Layer 3 of a small transformer language model trained on English Wikipedia (8 layers, counted from 0, width 96).
A neuron adds its activation times its output weights to the MLP's output. To switch it off is to set its activation to zero at one token and run the rest of the model.

Output weights of the MLP neurons that the questions are about. A number n stands for (n - 500) times 0.001.
n26: 549 574 336 453 463 582 585 683 589 497 621 516 422 662 433 456 622 596 324 587 423 537 477 295 564 540 845 319 403 490 647 680 542 796 420 652 573 527 559 735 331 684 632 437 446 159 262 330 295 429 514 370 435 585 996 309 618 677 570 517 343 521 383 674 513 473 490 416 650 455 519 320 363 420 542 584 428 535 527 341 429 515 248 670 684 333 424 464 405 604 311 614 538 499 513 291
n39: 456 441 444 616 647 507 461 404 417 555 467 559 413 619 642 831 533 508 274 640 527 537 484 449 439 584 446 494 449 525 419 359 582 445 596 701 498 492 731 342 536 417 801 566 326 390 467 435 599 382 679 459 127 475 498 674 664 650 506 483 700 350 460 730 597 248 414 605 582 526 409 467 333 455 465 464 423 514 232 468 372 389 514 303 660 485 523 490 373 599 610 628 693 518 659 347
n60: 530 556 366 467 357 431 692 235 411 458 572 578 411 605 531 361 508 476 622 251 466 434 525 312 596 519 591 528 424 685 538 389 549 489 606 516 576 551 565 625 494 555 501 373 457 532 643 770 486 367 425 236 640 785 410 519 202 354 495 676 738 521 428 438 337 564 612 753 436 378 809 562 422 409 569 665 443 303 525 474 403 420 555 365 279 502 521 604 594 433 626 625 219 598 382 537
n74: 484 432 500 318 658 498 282 683 438 340 572 396 398 469 365 560 251 550 584 579 258 485 790 591 615 398 691 570 526 601 313 421 608 502 478 633 543 534 465 661 357 486 559 439 439 725 583 689 216 494 835 376 717 588 245 630 543 343 751 400 413 656 639 433 145 652 375 511 481 419 764 474 507 147 304 829 364 448 517 519 262 510 658 497 568 560 509 371 661 586 668 252 201 503 727 130
n126: 611 657 628 490 335 534 635 285 444 395 537 499 554 483 547 479 381 737 617 396 595 490 398 472 588 329 468 485 483 360 498 537 633 410 588 488 415 518 418 617 573 497 471 468 457 412 491 461 327 743 546 413 531 559 205 590 530 541 571 435 480 580 509 431 530 375 564 507 559 580 469 609 442 409 488 558 380 442 546 439 436 607 446 483 543 472 513 591 640 500 364 441 583 461 524 433
n132: 938 636 249 521 369 583 633 568 437 522 577 418 489 317 304 250 314 643 317 660 529 494 319 642 264 355 661 478 539 500 484 704 422 417 703 330 569 538 500 420 350 540 638 229 704 420 713 605 389 504 250 378 673 652 267 409 430 910 315 366 562 791 524 422 395 544 242 564 541 607 649 708 365 527 491 418 949 590 193 428 398 573 468 337 778 533 597 497 408 516 725 546 318 328 594 829
n142: 475 558 463 357 490 537 316 485 497 349 425 271 677 570 509 383 572 316 596 391 408 685 512 416 529 487 321 540 331 439 360 617 426 410 522 476 518 540 572 610 566 609 595 439 462 441 429 684 485 562 526 394 475 711 421 538 456 373 445 340 412 717 580 743 571 539 494 653 690 362 442 435 592 483 686 473 610 718 605 618 317 567 529 598 465 529 503 498 630 401 456 399 317 522 339 547
n147: 599 424 606 660 442 385 525 466 395 513 485 553 393 549 365 474 436 467 327 309 427 591 453 527 656 474 462 546 432 477 553 388 567 573 660 505 421 464 504 487 498 412 706 586 418 367 631 581 448 526 468 546 576 443 804 320 470 522 486 411 382 681 490 517 532 468 684 514 543 589 603 419 532 584 461 503 320 661 441 559 453 625 605 383 578 628 462 526 469 358 354 493 560 604 224 458
n154: 466 317 486 838 497 520 514 197 610 681 464 361 554 386 340 475 606 417 541 614 498 474 485 571 527 282 575 379 468 646 323 721 744 395 449 415 384 332 415 292 497 211 568 577 382 524 490 530 450 476 349 508 327 578 215 502 577 501 474 644 747 612 472 536 682 376 305 661 410 565 389 639 611 432 757 382 410 674 696 602 516 537 559 592 388 739 531 466 535 737 271 633 633 392 596 540
n159: 798 611 748 443 694 207 435 253 330 645 551 431 768 327 586 678 280 361 466 518 446 962 366 88 424 367 644 428 733 617 471 83 673 461 646 585 345 642 354 419 384 711 500 505 409 438 242 539 575 392 470 262 404 522 449 614 348 504 242 500 571 250 392 584 681 438 527 767 313 542 586 40 353 615 757 469 816 976 513 549 659 739 498 232 184 580 286 636 389 511 519 924 619 75 593 862
n191: 505 528 512 560 629 417 607 423 556 419 573 250 411 269 653 625 477 406 413 561 494 491 398 607 574 488 476 476 523 425 229 473 389 449 561 406 459 680 648 665 559 330 528 511 444 618 648 424 538 430 402 502 542 697 559 223 410 578 704 482 295 577 451 377 530 647 590 547 188 507 499 659 598 481 427 429 630 363 696 635 720 680 651 295 263 275 559 656 536 565 746 486 505 515 481 349
n262: 357 439 441 352 487 570 545 509 489 436 549 471 505 510 535 483 588 298 459 331 561 376 611 530 553 625 473 486 602 462 466 440 584 430 480 613 632 556 477 465 479 679 601 461 551 396 704 691 650 629 504 574 341 351 896 419 468 531 591 496 316 491 536 334 421 491 562 407 404 584 485 430 579 420 771 315 438 589 547 273 586 547 622 621 672 443 446 428 426 442 600 406 564 491 525 477
n264: 285 502 502 422 299 428 555 401 485 612 464 475 416 403 392 588 439 324 381 561 600 635 792 507 447 499 327 728 512 326 528 523 484 381 810 521 549 323 540 667 654 563 197 739 668 661 645 670 587 591 596 440 588 399 545 545 619 432 528 550 270 366 435 455 440 618 398 629 519 644 586 292 427 415 538 310 555 349 413 551 641 522 590 466 352 562 715 579 346 649 425 466 455 408 408 526
n273: 496 519 523 410 506 539 333 766 424 648 470 82 474 470 610 312 643 479 544 554 436 650 551 329 559 558 453 475 492 627 243 612 602 551 258 567 499 502 799 443 615 179 475 518 525 318 449 338 423 313 449 488 473 768 524 497 631 317 625 627 473 444 515 495 541 477 256 647 402 573 682 563 709 522 771 414 211 383 527 546 360 753 320 490 589 572 679 367 452 614 496 368 430 616 686 646
n285: 517 503 492 459 522 419 534 441 530 534 581 431 634 449 454 486 368 581 459 518 493 546 501 545 502 419 414 497 401 294 518 593 552 480 534 525 745 445 422 565 566 556 340 523 549 453 503 526 480 490 456 546 436 442 322 545 475 494 603 547 542 472 763 459 592 550 384 456 611 648 508 469 450 372 492 350 577 615 469 581 588 436 515 421 660 428 552 389 362 638 590 518 493 357 460 705
n319: 314 291 460 373 321 481 609 555 720 522 543 648 643 340 389 823 408 286 542 383 609 606 543 684 411 434 425 497 518 471 534 291 464 518 538 460 823 650 607 535 661 322 647 441 628 583 455 617 558 464 430 373 651 439 741 484 549 523 422 507 622 367 492 435 451 353 403 583 523 431 492 399 323 531 408 559 497 477 504 555 545 494 500 597 467 530 437 531 444 553 536 482 446 445 628 347

Each question names a token from some text and the token that comes next. It shows the activations a of the neurons there, in the order above. A number n stands for (n - 500) times 0.006.

Then comes g, the gradient of the next token's log-probability with respect to the MLP's output, scaled to length 1. A neuron's effect is roughly proportional to its activation times (output weights . g). A number n stands for (n - 500) times 0.00082.

"10", then "3"
a: 500 500 500 500 500 500 500 500 500 500 660 500 638 500 500 500
g: 325 286 462 635 641 526 453 591 572 734 317 574 272 628 552 643 351 540 390 486 379 520 545 834 557 333 496 529 254 561 361 306 441 698 531 452 345 711 299 414 682 431 419 508 421 870 535 391 317 320 543 651 543 496 607 507 562 418 424 513 521 478 438 405 229 411 589 450 648 504 535 359 589 380 545 616 436 478 548 542 663 603 571 529 423 421 521 532 481 610 389 718 488 657 596 396
Which two neurons, each switched off alone, lower its probability most, in order? n191, n264

" |", then " "
a: 617 500 500 500 500 500 500 500 597 575 500 529 640 500 500 500
g: 317 705 573 630 436 685 585 581 521 439 615 451 301 496 572 689 542 487 512 305 636 246 549 505 369 519 603 461 431 304 662 619 540 516 654 573 595 655 389 583 373 524 586 598 704 287 630 264 287 468 522 315 386 434 445 392 361 673 781 484 417 467 503 649 451 403 428 317 503 646 455 720 565 496 687 552 570 265 583 507 496 351 514 301 388 650 611 455 487 444 422 425 447 730 370 360
Which neuron, switched off, lowers the next token's probability most? n26

"200", then "9"
a: 500 500 500 895 500 500 534 500 500 500 520 500 500 500 500 500
g: 230 596 594 609 469 111 536 449 422 610 634 651 582 541 371 497 656 635 576 419 565 467 458 484 535 523 459 515 421 545 580 440 615 520 501 655 507 552 456 445 522 330 710 486 302 449 285 486 467 599 532 486 559 766 486 604 354 431 713 715 339 518 492 604 555 477 531 766 285 391 409 323 566 628 407 596 378 612 581 301 435 274 469 408 642 445 361 379 293 643 486 721 492 431 718 331
Which neuron, switched off, lowers the next token's probability most? n74

"|", then " Party"
a: 500 500 500 500 500 500 500 500 500 650 500 500 500 500 500 702
g: 734 621 376 479 692 313 506 332 331 673 639 548 470 558 373 367 437 683 614 602 543 705 533 469 375 606 618 628 420 497 459 510 662 518 545 475 485 408 237 450 558 546 342 516 486 631 539 452 491 499 311 381 433 482 521 489 248 509 592 460 438 440 510 695 421 586 438 354 263 514 651 228 546 763 568 280 472 264 590 593 680 774 608 339 270 526 506 532 384 663 590 394 421 522 590 609
Which neuron, switched off, lowers the next token's probability most? n159

":", then " March"
a: 559 500 500 500 500 500 500 500 510 500 500 671 568 500 500 500
g: 529 584 481 237 555 414 437 653 519 392 334 481 472 600 359 374 508 263 354 556 492 577 495 480 422 552 405 491 254 444 259 625 623 471 484 429 584 650 515 671 777 614 593 398 503 422 499 617 579 539 578 609 274 466 620 696 593 488 407 666 623 286 293 579 577 657 607 179 685 577 507 564 423 633 466 452 488 455 445 343 589 521 708 664 629 292 574 582 495 282 348 545 449 356 729 436
Which two neurons, each switched off alone, lower its probability most, in order? n262, n26

"–", then "0"
a: 500 500 500 500 500 500 500 500 500 500 512 500 500 500 500 641
g: 703 527 289 618 408 420 418 588 543 738 579 545 585 477 653 722 323 510 531 234 447 434 476 872 521 491 454 535 370 634 610 527 123 369 438 556 349 607 346 220 351 542 489 446 416 500 599 574 575 535 384 646 598 550 596 195 468 408 501 490 534 439 514 543 397 528 477 672 340 436 332 462 644 386 497 454 486 752 539 677 346 610 494 755 456 504 359 521 479 508 592 631 514 502 457 514
Which neuron, switched off, lowers the next token's probability most? n319

"man", then ","
a: 500 500 500 500 537 500 500 500 500 500 500 500 500 500 650 500
g: 748 590 735 348 446 391 612 563 523 391 446 573 467 614 194 670 435 511 510 578 486 753 669 488 436 428 630 273 443 446 605 438 637 480 362 641 573 241 401 439 315 552 403 466 494 214 380 586 630 591 533 403 334 379 320 435 711 508 382 519 407 547 676 528 443 351 557 368 332 427 609 501 691 453 434 380 465 441 567 633 623 464 423 628 606 630 582 689 514 359 413 764 436 627 408 659
Which neuron, switched off, lowers the next token's probability most? n285

"ne", then "x"
a: 500 500 500 500 500 500 500 500 500 500 500 500 500 500 578 500
g: 450 802 341 771 396 516 335 551 653 504 464 278 656 352 637 440 564 560 450 640 315 542 512 748 524 384 575 478 440 388 487 428 619 360 793 449 331 631 727 383 540 405 500 536 541 501 634 561 417 462 553 599 406 533 293 326 300 313 592 453 501 589 441 383 600 682 444 508 623 546 436 473 427 313 490 335 423 638 427 455 229 677 555 809 463 491 519 503 445 440 522 539 399 485 759 494
Which neuron, switched off, lowers the next token's probability most? n285

"L", then " A"
a: 500 500 500 500 603 500 500 500 500 500 500 500 500 500 558 500
g: 501 741 577 605 296 599 588 328 401 478 633 510 533 649 610 432 649 580 481 482 596 599 581 642 474 500 456 678 442 613 657 494 536 636 397 393 464 484 431 507 378 522 490 492 667 184 659 242 326 601 677 286 762 468 524 479 165 684 566 431 557 470 305 674 327 689 591 665 541 339 479 304 461 422 494 521 428 568 351 452 467 546 416 254 580 428 431 637 595 436 256 491 558 418 556 434
Which neuron, switched off, lowers the next token's probability most? n126

" G", then "ut"
a: 500 500 500 500 500 500 500 716 500 500 500 500 500 500 500 500
g: 492 289 491 758 396 447 298 313 342 397 436 541 601 440 469 563 454 441 493 411 616 571 556 451 405 573 481 495 663 525 111 248 391 366 457 513 657 430 469 525 337 639 467 648 355 386 492 444 584 566 700 504 583 720 654 531 523 752 545 322 460 595 697 586 551 495 443 574 740 496 489 497 509 370 469 627 491 523 525 513 378 736 548 286 673 600 281 680 328 463 391 715 408 589 360 590
Which neuron, switched off, lowers the next token's probability most? n147

" V", then "erm"
a: 500 500 522 500 500 500 500 662 500 500 500 500 500 500 500 500
g: 522 603 143 539 498 569 559 440 511 424 659 536 415 526 488 534 436 367 439 402 377 243 691 402 627 642 621 447 639 440 603 513 84 461 556 364 548 512 421 437 573 451 510 619 637 507 457 488 658 466 507 522 398 452 598 551 346 452 485 640 259 380 249 604 579 430 609 361 574 592 387 465 550 677 385 513 767 452 625 514 772 627 557 253 609 602 470 521 492 469 611 315 492 603 313 767
Which neuron, switched off, lowers the next token's probability most? n147

"4", then " and"
a: 500 500 500 500 500 500 500 500 500 500 639 500 500 500 500 500
g: 466 630 634 455 392 565 595 645 538 643 359 342 586 562 483 543 434 460 430 476 464 351 589 453 469 456 323 531 586 164 497 438 730 260 301 461 658 791 643 547 561 873 498 460 473 500 621 724 521 437 515 502 536 609 554 559 420 610 473 349 479 429 572 480 280 649 335 681 419 657 559 525 483 521 467 387 322 487 485 536 509 529 550 458 493 551 408 453 760 446 447 113 494 533 204 552
Which neuron, switched off, lowers the next token's probability most? n191

"op", then "*"
a: 500 500 500 500 593 500 500 500 500 500 500 500 500 792 581 500
g: 657 448 431 390 422 631 495 666 657 617 376 338 623 652 522 300 540 495 450 661 463 507 315 614 484 477 409 425 651 688 570 548 429 267 587 587 244 498 529 593 452 469 592 713 465 449 477 570 571 468 344 314 536 518 524 565 575 388 458 706 595 438 535 657 596 548 698 167 185 402 577 539 338 184 490 279 473 427 428 533 420 536 591 680 556 667 686 488 338 396 428 535 384 537 717 544
Which neuron, switched off, lowers the next token's probability most? n273

" W", then "all"
a: 500 500 720 500 500 500 500 612 618 500 500 500 500 500 500 500
g: 623 433 296 597 407 333 618 236 497 455 563 638 270 539 352 531 500 351 557 355 416 710 506 477 586 583 514 439 554 641 257 361 470 656 495 312 384 524 300 431 265 635 290 501 435 549 541 717 688 378 542 562 496 581 665 653 603 626 297 370 391 461 430 571 418 637 556 471 605 365 574 507 814 458 389 632 614 569 400 577 492 583 679 483 508 720 402 666 496 508 532 499 601 619 237 375
Which neuron, switched off, lowers the next token's probability most? n60

"52", then "."
a: 500 500 500 500 500 628 500 500 639 500 717 500 641 500 500 500
g: 655 572 476 628 628 339 418 477 469 645 378 535 357 742 639 534 500 574 450 373 635 440 209 452 496 392 578 591 346 643 484 418 449 648 617 363 452 638 463 295 541 539 668 431 525 698 425 413 436 592 650 552 650 358 337 392 620 558 787 353 548 251 523 356 603 494 650 567 429 596 614 674 404 698 343 513 525 318 447 721 604 545 418 454 357 238 386 512 469 583 418 679 465 313 473 288
Which neuron, switched off, lowers the next token's probability most? n191

"|", then " October"
a: 500 500 500 500 500 500 500 500 500 500 500 500 500 500 500 817
g: 535 280 448 349 570 397 550 852 314 561 553 505 403 385 464 357 408 326 373 363 668 267 588 609 364 507 473 478 375 435 508 612 480 395 703 393 435 684 548 200 709 636 442 455 475 484 404 498 454 490 513 549 426 531 595 713 525 388 385 543 623 300 421 478 487 591 781 449 703 393 523 613 559 489 521 321 470 636 557 584 380 527 355 677 522 323 580 808 676 416 562 658 517 468 681 424
Which neuron, switched off, lowers the next token's probability most? n319

"1", then " election"
a: 500 500 500 500 500 500 602 500 500 500 563 500 500 500 500 500
g: 433 718 584 511 530 536 635 468 561 407 526 707 503 602 610 516 541 511 649 373 682 684 759 325 564 410 456 557 474 633 492 491 289 404 427 446 522 346 449 490 448 623 303 441 562 344 706 568 372 418 392 228 331 292 608 369 487 594 567 624 724 553 378 736 446 345 476 345 577 678 265 265 591 640 521 721 609 360 358 441 459 334 449 487 484 639 563 587 490 671 629 359 534 342 386 463
Which neuron, switched off, raises the next token's probability most? n191

"man", then " in"
a: 500 500 500 500 505 500 500 500 500 500 500 500 500 500 676 500
g: 505 485 581 388 482 415 450 443 402 280 423 453 533 640 529 500 360 526 386 338 441 564 541 470 593 542 496 437 484 226 559 320 567 403 502 769 620 525 779 418 248 605 577 554 546 197 467 456 632 630 421 612 451 379 418 350 538 549 384 636 542 556 672 374 370 371 399 554 173 381 711 688 643 526 746 316 303 452 727 599 565 509 480 661 683 466 577 568 626 388 531 620 584 421 554 638
Which neuron, switched off, lowers the next token's probability most? n285

"8", then "69"
a: 500 500 500 500 500 500 500 500 500 500 759 500 687 500 500 500
g: 255 543 654 549 504 576 590 559 588 656 595 615 186 410 613 548 617 582 504 338 417 464 583 536 617 406 292 418 345 591 285 419 443 599 376 570 630 381 490 529 455 378 551 354 330 652 308 616 574 526 590 468 468 517 546 594 432 756 427 611 383 580 502 451 380 442 577 465 321 747 357 96 607 661 439 672 623 540 581 511 541 438 680 403 297 630 544 563 483 550 659 249 484 569 607 343
Which neuron, switched off, lowers the next token's probability most? n191

" the", then " major"
a: 500 500 500 500 500 500 500 500 500 500 500 507 500 500 563 500
g: 299 380 503 446 437 601 454 287 375 363 262 466 464 476 579 489 559 447 679 426 582 550 688 573 493 565 529 465 448 463 563 536 807 620 434 782 731 423 480 463 569 746 523 475 528 482 384 721 402 249 676 602 370 280 584 563 377 776 547 494 483 573 476 445 733 378 385 534 579 689 513 316 601 524 560 469 369 303 495 358 510 433 699 183 628 473 608 469 507 329 544 396 459 413 465 566
Which neuron, switched off, lowers the next token's probability most? n285

"8", then "53"
a: 500 500 500 500 500 500 500 500 500 500 721 500 676 500 500 500
g: 352 264 437 503 625 708 554 346 448 845 443 556 638 588 459 597 502 480 609 367 591 500 418 605 594 554 607 457 462 564 498 447 492 616 286 520 491 660 274 414 611 558 434 343 379 769 496 279 386 262 608 666 433 594 638 531 464 412 639 600 502 559 625 614 462 480 435 559 327 245 209 445 569 492 503 485 400 615 549 384 441 537 465 401 159 542 535 644 544 632 376 573 510 804 472 440
Which neuron, switched off, lowers the next token's probability most? n191

".", then "1"
a: 500 500 500 500 500 500 500 500 500 500 583 500 614 500 500 975
g: 673 228 363 420 436 509 411 615 422 385 475 428 622 501 447 326 347 469 340 520 507 546 550 401 225 613 316 625 220 551 322 555 630 571 490 518 527 469 512 606 575 696 507 457 609 572 428 543 463 398 640 665 491 399 493 546 462 557 393 499 731 667 594 532 371 684 429 434 568 729 836 464 265 225 654 430 523 602 510 550 558 632 630 531 529 556 589 487 634 245 579 604 490 204 379 469
Which neuron, switched off, lowers the next token's probability most? n264

" ", then "77"
a: 500 500 500 500 500 500 500 500 500 500 500 500 632 500 500 588
g: 304 534 521 582 493 464 459 769 712 535 334 547 460 430 487 699 519 715 589 595 381 324 407 452 610 551 459 287 701 562 519 287 329 740 586 444 575 536 466 523 554 274 472 416 336 715 469 581 654 551 575 413 606 726 376 687 421 507 481 514 428 356 424 426 518 497 656 347 428 592 291 179 426 530 429 601 546 525 542 307 539 470 647 388 295 535 679 461 433 669 392 367 476 641 727 418
Which neuron, switched off, lowers the next token's probability most? n319

" ", then " |"
a: 500 500 500 500 500 500 500 500 500 500 500 500 643 500 500 540
g: 430 453 560 535 549 514 521 452 477 247 512 339 617 491 658 241 388 503 639 655 593 478 497 338 458 563 620 278 671 447 650 619 671 471 633 358 572 307 632 418 486 601 606 661 764 281 520 544 739 607 617 258 393 284 441 563 502 621 624 537 544 670 357 380 744 351 603 416 586 613 407 520 354 528 461 476 556 329 389 257 697 458 468 395 532 475 614 537 588 490 525 305 379 307 407 577
Which neuron, switched off, lowers the next token's probability most? n264

" ", then "34"
a: 500 500 500 500 500 500 500 500 508 500 500 500 680 500 500 580
g: 484 666 415 453 466 533 558 365 594 631 655 741 321 559 418 744 522 491 446 319 504 393 396 719 621 417 266 611 275 501 362 400 502 604 325 533 411 837 431 526 430 341 456 300 258 656 381 420 379 596 379 690 645 501 620 517 503 352 556 458 606 302 563 466 561 477 319 579 404 318 650 558 600 526 734 629 554 730 508 643 270 425 510 524 429 496 536 591 616 387 393 634 524 526 521 438
Which neuron, switched off, raises the next token's probability most? n264